Layer 5 of a small transformer language model trained on English Wikipedia (10 layers, counted from 0, width 96).
Take only the direct path to the model's output, skipping the later layers: a vector added to the residual stream pushes a token's score in proportion to its dot product with that token's output vector.

Output vectors of the tokens that the questions are about. A number n stands for (n - 500) times 0.0025.
"ll": 583,246,596,351,641,578,303,713,504,650,400,512,395,473,622,629,531,414,411,457,417,258,419,668,512,550,296,439,614,641,522,766,392,713,716,692,429,545,333,560,486,649,214,523,536,473,322,608,450,589,688,702,682,500,768,417,361,613,566,756,312,476,519,443,487,736,307,540,605,635,431,370,344,407,432,393,282,393,320,432,316,430,310,513,394,248,357,471,536,440,800,224,597,623,583,621
"isl": 393,504,310,484,586,283,519,565,285,313,277,766,686,674,614,573,395,688,584,303,600,431,517,564,257,347,483,573,212,683,564,465,496,590,840,484,370,470,583,492,461,512,570,561,743,477,426,674,548,338,558,731,500,599,578,509,338,630,496,673,516,652,703,582,514,454,536,634,535,781,584,277,513,693,280,629,629,535,776,482,464,426,513,148,260,527,470,390,611,570,809,514,323,580,381,611
"ands": 388,591,307,590,479,191,303,528,277,738,709,439,500,467,653,541,577,516,451,245,483,734,433,616,723,592,483,526,571,311,417,545,448,590,776,323,505,513,448,613,452,612,529,510,504,481,263,854,566,695,676,802,845,636,592,591,592,534,545,669,303,500,512,427,421,527,572,718,597,603,230,487,337,551,540,367,341,606,429,447,827,451,284,405,532,273,300,560,339,680,590,550,376,274,523,440
"aying": 569,491,573,704,496,448,387,422,364,844,512,427,441,402,413,560,606,779,500,483,555,442,280,513,460,376,719,863,413,415,326,363,580,365,547,483,348,563,514,443,427,391,358,198,474,603,412,500,367,432,491,721,672,729,331,760,168,646,564,591,525,426,509,510,563,476,702,757,560,505,378,656,373,549,722,482,448,357,597,258,505,449,695,221,219,514,264,692,677,442,552,241,324,189,596,483
"te": 554,504,599,347,623,652,469,543,459,679,378,573,326,447,565,595,545,412,475,389,322,504,531,840,477,394,381,416,430,566,706,571,478,464,635,743,509,472,390,263,505,515,397,402,477,452,474,309,325,465,535,800,233,463,380,484,336,484,774,496,343,358,439,449,474,393,396,552,430,732,309,177,574,29,615,340,491,575,606,521,325,257,610,327,284,585,472,425,358,572,437,551,471,562,440,526
"ipp": 274,330,422,409,536,266,541,541,428,544,372,488,559,405,380,428,714,464,517,452,492,581,471,651,516,457,525,246,597,639,374,495,751,738,803,273,341,483,662,463,468,558,532,430,786,495,391,581,253,455,573,696,593,613,451,610,423,697,468,649,492,347,500,723,437,531,496,518,376,628,802,367,602,660,491,676,466,475,615,422,780,323,682,571,337,580,178,380,855,375,548,580,388,262,594,608
"ary": 570,356,316,676,636,359,594,523,455,424,643,463,488,529,720,602,402,471,580,562,587,670,314,534,529,289,483,354,417,796,394,384,726,702,394,500,650,522,465,542,494,396,652,336,525,608,719,644,452,705,412,455,543,884,338,622,491,699,398,459,432,206,455,757,286,279,536,616,809,636,512,399,366,386,801,522,704,536,618,536,576,278,377,591,398,582,355,594,745,662,558,596,416,509,873,496
"aged": 459,685,464,481,484,307,454,491,416,595,462,723,604,616,353,718,520,581,535,520,320,382,363,631,488,400,196,365,762,591,518,465,734,449,455,552,338,466,707,690,434,393,581,520,476,611,587,591,509,532,591,838,505,469,591,569,487,525,629,402,500,353,387,590,349,640,571,624,570,588,552,517,351,229,745,628,520,370,347,280,482,490,475,339,308,522,95,774,569,758,598,342,281,145,577,547
"pp": 335,636,506,463,379,405,344,593,387,601,331,519,550,477,596,295,677,457,567,184,533,278,308,533,508,512,148,391,444,572,452,730,489,451,562,519,199,431,628,651,461,591,325,455,473,615,381,624,450,746,536,533,490,685,609,471,550,632,515,789,458,288,612,422,355,578,423,452,546,714,458,475,309,364,596,651,256,577,277,462,402,183,620,607,500,354,486,439,504,399,538,191,639,302,665,361
"itions": 318,366,343,576,504,398,303,524,394,733,196,337,608,433,809,354,363,760,342,408,260,627,397,689,431,307,496,474,399,823,198,412,233,430,623,389,495,434,500,637,443,451,450,427,496,395,429,433,607,343,513,711,457,533,486,660,604,422,776,572,463,648,642,631,286,355,183,562,522,678,607,576,551,569,618,702,399,614,560,582,381,354,682,338,296,277,413,500,382,594,615,453,396,219,589,333
"other": 504,315,378,461,407,549,315,381,401,640,710,395,532,380,613,721,424,755,469,386,380,378,650,475,591,569,745,432,555,430,409,605,710,868,693,520,246,572,530,731,473,705,545,349,427,205,201,586,487,509,492,639,735,437,427,680,170,737,589,390,361,602,307,274,376,437,673,532,639,848,655,496,467,421,644,432,431,505,500,504,438,481,646,509,505,504,386,441,704,427,664,419,417,614,486,351
"iginal": 477,529,684,457,336,349,474,531,373,629,380,423,644,392,519,360,617,672,715,177,394,302,635,799,639,558,812,334,461,821,118,226,580,524,677,371,598,505,601,740,479,655,414,384,569,546,454,553,534,854,546,467,471,632,581,625,291,281,613,477,438,706,459,379,228,662,411,403,972,713,357,519,343,300,637,410,549,668,412,441,505,223,519,610,305,420,340,717,450,390,629,302,618,333,820,575
" Ed": 559,503,478,315,422,374,489,428,522,617,443,583,567,435,466,527,659,498,552,456,456,318,572,495,373,565,540,561,622,548,426,482,479,528,559,536,362,704,559,631,503,431,585,373,461,536,464,733,360,316,584,509,443,476,475,459,495,615,471,520,479,471,512,424,390,484,516,291,526,442,557,419,463,577,474,299,435,479,540,403,622,564,447,505,533,312,509,518,471,544,566,427,429,574,456,446
"ecess": 468,365,566,414,386,239,541,253,365,930,427,505,531,275,577,590,442,572,466,396,284,673,360,619,625,534,703,368,246,416,352,344,549,453,705,265,299,614,413,615,445,314,450,354,619,263,413,534,302,741,611,589,301,733,378,716,529,486,653,710,460,778,658,520,531,697,579,761,631,780,482,204,528,761,632,514,341,774,208,490,465,397,350,550,341,470,329,552,696,585,693,252,353,378,703,684

Each question shows what one neuron of this layer's MLP adds at an activation of 1. A number n stands for (n - 500) times 0.00091.

n157: 326,532,301,557,458,312,393,569,557,429,414,422,489,500,483,390,569,367,537,470,486,473,551,483,442,384,544,683,470,564,414,575,567,518,517,567,424,550,664,574,499,521,366,538,497,431,462,398,536,533,453,538,374,316,299,514,398,546,554,506,486,547,655,678,490,371,539,507,495,496,513,357,547,453,454,558,390,434,571,490,348,516,424,447,616,488,567,365,396,403,469,453,474,552,425,567
Pushed up most: "isl"

n86: 584,556,476,454,346,497,510,478,544,564,364,322,572,419,556,371,407,461,560,362,498,551,430,298,345,510,474,636,567,576,448,489,483,567,410,655,429,624,543,540,506,623,470,563,490,569,524,384,553,352,384,558,505,416,557,562,503,532,641,558,466,474,517,435,416,477,464,608,506,600,311,466,395,490,610,626,554,451,527,316,443,492,596,576,412,350,435,545,538,604,484,465,316,572,571,451
Pushed up most: "itions"

n133: 461,422,418,565,432,446,416,383,651,419,419,391,744,429,464,458,460,631,657,478,598,476,578,500,465,588,373,429,548,509,427,599,453,566,404,561,598,476,590,353,582,535,654,490,681,507,430,681,452,532,402,502,522,562,409,477,667,501,518,676,493,422,331,474,405,468,478,428,682,322,445,497,603,281,406,564,747,416,477,561,381,415,626,474,375,638,673,434,339,423,566,582,369,465,352,561
Pushed down most: "ecess"

n255: 543,423,583,505,439,657,624,460,487,523,473,684,485,549,462,585,631,445,479,607,526,532,368,472,597,496,539,435,678,546,440,319,705,405,363,580,391,512,481,551,479,504,535,473,512,513,611,468,450,513,423,513,493,617,404,508,467,541,507,531,531,397,460,481,394,512,562,474,413,586,570,579,485,531,539,445,407,478,519,609,561,483,501,576,344,465,436,314,726,415,425,493,460,373,420,508
Pushed up most: "ipp"

n44: 568,435,449,519,404,448,570,655,568,396,573,562,605,725,598,485,492,464,458,415,458,563,596,613,517,685,627,473,430,610,382,338,418,505,473,329,430,540,495,432,461,503,423,590,694,373,633,523,571,552,480,440,521,430,439,433,408,494,501,519,388,332,315,500,629,582,617,269,368,235,394,428,563,544,479,440,610,619,473,456,426,476,442,379,596,613,558,378,519,411,705,552,556,406,558,532
Which three tokens does it push up most, strongest first? "iginal", "isl", "ipp"

n2: 534,591,346,509,476,471,546,390,556,563,636,575,628,399,413,492,495,524,371,553,546,544,490,373,490,547,441,623,421,574,421,591,455,400,493,437,560,765,637,423,377,579,505,452,506,507,520,392,587,463,418,431,470,434,579,423,363,554,529,511,409,543,463,435,519,488,594,500,411,290,440,474,668,367,506,400,484,502,641,496,541,481,528,619,456,373,461,429,619,412,572,470,616,577,533,379
Pushed up most: " Ed"

n196: 368,378,505,491,581,425,397,464,581,539,553,504,374,685,628,440,591,674,474,380,376,501,412,435,509,429,454,580,529,397,371,410,518,582,394,663,593,608,587,629,440,444,249,460,577,473,534,512,505,565,511,562,613,325,453,389,459,352,511,540,468,455,567,427,547,473,312,545,472,464,430,438,394,485,543,417,444,411,697,489,482,584,272,563,610,433,505,439,590,492,573,530,368,381,462,681
Which two tokens does it push up most, strongest first? "ll", "ands"

n50: 336,554,437,604,449,456,528,532,704,621,507,459,590,624,439,556,559,518,532,532,526,497,473,438,449,463,526,461,459,635,594,572,640,433,343,559,402,282,505,585,774,534,478,482,528,419,620,585,579,495,450,441,439,543,477,411,496,436,535,468,536,697,436,551,677,376,550,661,404,506,665,491,201,578,331,593,473,473,503,404,404,552,675,685,478,493,508,561,436,578,427,433,561,548,447,396
Pushed down most: "ands"

n19: 546,538,471,484,508,520,539,637,418,453,530,398,442,621,476,398,354,536,509,399,398,473,470,488,458,532,463,220,421,570,576,534,623,414,446,509,436,556,628,484,608,610,435,461,360,626,584,565,494,488,427,547,663,504,544,563,273,637,400,444,426,617,603,289,612,538,418,514,538,584,682,402,680,314,448,401,426,532,364,544,526,567,269,345,385,580,543,479,490,559,601,467,605,482,558,440
Which two tokens does it push up most, strongest first? "ll", "other"

n51: 677,581,453,570,496,511,315,381,316,397,400,616,533,483,473,451,606,455,400,414,621,421,523,416,359,443,535,348,421,492,534,481,497,563,640,540,383,509,549,443,467,406,505,444,475,588,282,516,651,517,612,559,521,448,388,707,636,527,523,592,489,500,611,455,501,464,490,580,436,447,591,471,463,576,512,546,556,542,473,654,489,582,605,548,548,507,313,363,467,572,576,513,532,490,345,704
Pushed up most: "isl"

n85: 481,467,508,513,323,477,497,435,499,424,445,569,385,590,373,508,547,619,341,553,539,555,520,415,428,482,439,476,464,478,579,526,526,472,561,428,443,453,438,489,403,446,247,484,470,532,563,435,540,535,572,494,499,570,382,660,405,276,510,542,577,582,446,424,490,406,500,728,628,530,446,555,578,502,497,407,415,504,620,548,426,502,608,498,430,435,538,569,422,503,536,410,450,494,526,519
Which three tokens does it push up most, strongest first? "aying", "ecess", "itions"

n122: 514,368,389,562,386,549,338,617,344,380,536,482,473,559,332,560,488,651,465,462,442,530,533,682,363,400,456,642,483,441,484,502,604,496,589,534,490,342,390,562,548,635,478,738,553,560,444,589,507,554,324,706,469,560,440,550,509,453,449,490,387,478,509,464,568,551,630,514,560,659,482,654,479,494,574,504,503,404,461,513,579,605,492,431,636,580,482,561,703,457,403,487,542,511,441,344
Pushed up most: "other"

n81: 630,527,503,558,536,435,481,525,536,521,431,529,491,576,533,517,459,416,325,596,592,393,586,567,505,428,431,554,526,475,556,641,450,446,451,394,606,453,453,518,436,382,285,482,575,473,396,592,598,569,426,584,495,523,368,582,609,494,445,466,551,527,349,410,602,593,541,549,565,567,332,480,343,537,483,427,409,649,425,424,425,620,599,605,626,500,405,379,608,437,680,278,601,508,418,387
Pushed up most: "ll"

n91: 363,416,492,452,454,516,559,561,516,556,543,464,473,583,420,413,675,470,539,631,503,316,590,418,421,463,516,621,464,530,667,585,528,486,372,400,487,411,670,613,601,442,632,712,422,510,513,608,646,578,484,409,457,412,530,367,419,495,164,590,357,455,488,612,556,397,570,533,402,646,391,382,472,554,567,358,551,417,566,647,502,581,536,458,397,715,352,179,374,684,410,349,587,541,427,631
Pushed down most: "itions"

n61: 586,598,423,592,659,455,508,494,484,624,600,543,394,536,328,450,389,398,472,456,327,565,421,606,411,367,495,685,418,563,574,428,508,434,490,571,392,591,516,418,441,446,390,356,593,486,615,504,590,498,600,601,393,489,559,546,491,437,300,504,605,618,377,525,501,530,517,469,448,414,546,477,542,398,581,373,455,490,675,281,441,503,699,602,522,647,504,728,449,604,382,428,519,519,434,615
Pushed up most: "aying"

n178: 491,648,672,455,450,503,323,482,637,427,476,436,333,559,532,517,453,479,610,655,601,577,489,509,343,476,473,302,538,374,526,535,485,380,613,393,534,539,441,384,525,435,461,542,582,449,484,423,492,471,531,472,717,460,526,518,537,459,523,489,623,510,371,479,601,547,525,451,607,506,450,374,446,471,575,370,432,523,550,321,570,583,398,528,497,462,540,594,383,466,610,756,410,434,234,383
Which two tokens does it push up most, strongest first? "ands", "te"

n116: 554,396,375,481,387,262,529,645,622,538,527,431,370,573,585,479,613,570,535,560,431,453,347,521,636,589,585,527,513,571,619,513,482,448,434,578,540,530,543,405,632,608,537,464,412,386,421,560,591,473,512,554,416,476,712,513,623,524,493,510,400,392,584,460,615,500,562,519,410,630,507,475,549,437,481,319,525,565,482,410,459,449,349,654,612,353,472,534,566,581,546,508,409,533,382,254
Pushed up most: "ands"

n142: 502,354,471,394,416,517,493,469,550,406,701,481,355,406,610,520,452,665,551,402,573,376,441,578,449,524,631,669,610,420,389,387,580,480,593,420,664,575,504,427,429,463,453,598,498,472,417,451,424,464,448,648,603,410,501,595,432,371,571,420,419,457,610,384,378,329,525,445,472,543,628,475,434,678,647,402,541,511,636,402,540,686,514,572,577,546,531,536,507,614,607,475,375,608,558,481
Which two tokens does it push up most, strongest first? "other", "aying"

n222: 489,440,462,424,465,535,434,693,287,631,510,468,694,603,528,391,536,453,375,578,476,490,680,494,374,364,408,480,612,519,485,557,776,486,451,539,343,509,392,415,305,377,623,440,438,639,571,595,540,459,591,564,568,492,557,552,490,437,663,593,524,512,481,431,531,550,519,637,425,583,413,503,476,341,582,585,410,513,528,383,536,445,563,590,512,632,608,556,587,485,474,561,684,494,497,391
Which three tokens does it push up most, strongest first? "aged", "pp", "te"

n71: 515,567,401,398,540,599,490,639,397,427,485,475,360,387,489,413,233,467,438,448,549,387,550,561,518,479,700,337,645,523,392,617,506,501,460,437,516,556,481,358,661,513,384,389,502,413,512,334,531,473,582,642,454,443,330,641,409,525,576,598,567,486,719,571,521,449,662,517,486,341,578,352,506,497,527,392,530,519,456,707,441,599,545,366,477,633,606,569,552,502,418,547,447,597,353,495
Pushed up most: "te"

n131: 669,539,589,534,537,448,685,526,651,536,500,435,489,570,277,553,315,476,503,407,470,487,372,444,583,412,548,453,597,427,499,356,642,376,499,452,518,540,539,579,500,489,463,523,484,548,442,647,491,393,632,483,439,637,541,485,517,632,603,418,481,417,570,598,468,491,712,421,363,526,399,546,388,279,547,526,504,467,436,397,473,345,355,419,481,575,506,436,594,392,535,323,525,384,376,794
Which two tokens does it push up most, strongest first? "aged", "aying"

n114: 447,493,485,385,446,411,575,471,455,599,391,495,402,526,638,330,553,579,587,460,464,559,433,512,443,609,504,583,449,569,386,378,764,209,407,427,572,406,504,536,470,358,677,608,536,434,588,572,596,478,505,432,458,513,685,602,561,620,627,527,510,631,569,466,502,249,410,386,515,349,473,491,552,420,599,412,567,416,512,349,355,404,683,601,411,367,619,506,543,462,585,502,454,507,473,251
Which two tokens does it push up most, strongest first? "itions", "iginal"

n167: 690,558,520,453,477,496,502,513,518,441,580,456,483,473,606,562,502,575,475,506,641,385,475,423,578,390,368,531,580,452,541,435,437,510,664,474,471,510,491,547,681,504,440,521,596,503,418,572,634,490,466,608,558,582,529,635,490,558,436,374,551,316,545,551,477,439,535,479,456,316,499,460,542,484,338,489,492,472,600,537,562,603,511,439,383,554,500,521,431,380,679,342,409,550,551,643
Pushed down most: "ecess"

n238: 576,593,277,442,442,515,483,562,563,539,341,499,552,456,576,623,711,404,569,515,575,475,381,428,670,452,502,472,486,617,488,510,437,452,605,570,592,576,528,627,322,523,556,479,466,439,562,533,423,586,491,513,336,503,516,436,314,381,426,276,383,403,500,505,402,437,591,502,596,427,504,476,480,524,513,589,631,439,672,544,318,630,471,396,582,531,444,712,528,443,419,503,592,422,656,575
Which three tokens does it push up most, strongest first? "ary", "iginal", "aged"

n115: 616,541,387,499,462,496,684,422,564,346,444,361,559,618,493,485,607,368,463,403,576,567,369,447,410,552,526,573,407,525,485,532,366,435,635,414,504,434,439,441,545,481,607,451,470,402,514,518,540,447,438,359,488,561,505,540,515,294,677,638,416,511,511,542,417,587,553,470,512,422,468,570,306,493,414,449,414,407,528,620,408,413,466,382,432,486,416,518,476,470,412,420,477,348,544,477
Pushed down most: "other"

n77: 442,621,503,550,280,512,455,630,550,498,482,445,391,525,489,482,459,446,538,499,459,599,428,630,398,362,499,615,616,584,507,554,483,604,379,520,630,625,622,368,617,414,535,581,484,392,394,330,537,521,451,475,514,495,533,643,560,501,694,678,574,627,496,432,467,423,533,498,555,570,596,416,457,510,446,623,560,417,502,495,639,497,443,516,543,522,427,437,278,473,486,541,477,583,443,570
Pushed up most: "itions"

n202: 359,360,520,482,526,457,506,515,606,433,505,440,652,376,418,534,430,439,548,413,412,654,432,385,470,288,646,651,473,436,498,604,571,580,360,520,573,667,493,559,504,456,553,522,549,377,335,453,645,483,438,369,599,505,480,598,408,611,385,587,514,350,358,586,372,472,417,349,420,495,711,538,544,457,459,502,402,583,171,411,329,581,676,565,451,622,636,494,383,456,653,549,453,477,320,424
Pushed up most: "other"

n223: 503,385,529,521,405,403,640,447,613,417,450,519,540,656,588,526,630,357,429,461,417,502,353,291,391,291,636,497,647,565,350,788,462,678,390,517,429,390,615,430,317,477,499,500,520,574,494,691,476,469,361,379,378,523,415,564,473,314,654,462,560,542,417,609,515,512,473,320,466,557,458,468,493,431,599,490,321,345,407,437,705,492,534,428,399,419,468,582,421,403,506,485,349,571,299,408
Pushed up most: " Ed"

n32: 564,594,559,576,453,575,458,351,515,601,602,501,401,582,496,547,534,622,327,396,461,517,593,506,509,430,535,483,567,461,564,448,584,657,403,606,551,321,403,593,496,626,544,470,595,533,483,520,541,589,587,559,322,506,487,352,584,522,435,399,524,532,461,554,273,459,667,547,537,546,544,425,484,344,421,433,548,651,657,451,487,626,458,467,409,366,314,573,405,453,474,464,442,446,570,582
Pushed up most: "aged"

n47: 402,422,666,474,498,469,321,504,473,623,512,630,398,543,604,178,505,584,535,534,449,551,480,455,445,455,432,426,555,507,458,494,448,474,468,435,528,495,445,620,429,455,499,575,603,404,427,316,432,449,554,669,551,465,406,456,714,531,550,482,708,445,413,452,502,389,486,563,474,509,410,533,348,435,455,541,387,375,512,541,416,499,573,517,469,451,595,557,374,453,462,455,563,636,468,484
Which three tokens does it push up most, strongest first? "itions", "pp", "te"

n207: 629,419,502,514,566,546,405,495,412,593,371,641,692,448,495,589,504,512,564,452,509,449,592,516,490,626,580,526,347,517,658,583,449,600,555,652,353,552,483,497,506,444,651,380,562,462,448,507,513,611,512,386,436,474,454,535,606,516,511,532,449,641,340,348,718,511,701,417,477,422,524,568,404,434,414,633,401,584,417,447,353,462,496,508,429,538,407,578,474,551,452,462,638,440,541,702
Pushed up most: "ecess"

n177: 521,559,467,481,451,613,415,456,520,405,588,410,433,524,636,445,351,447,481,415,639,667,508,599,550,315,494,486,373,536,424,533,562,366,570,483,465,598,587,547,535,522,509,485,664,579,561,496,555,419,416,508,459,409,403,512,468,605,492,460,428,423,496,449,509,528,534,620,478,503,437,647,659,471,236,481,385,508,475,630,560,522,626,649,377,549,625,452,451,599,675,648,498,545,601,563
Pushed down most: "aged"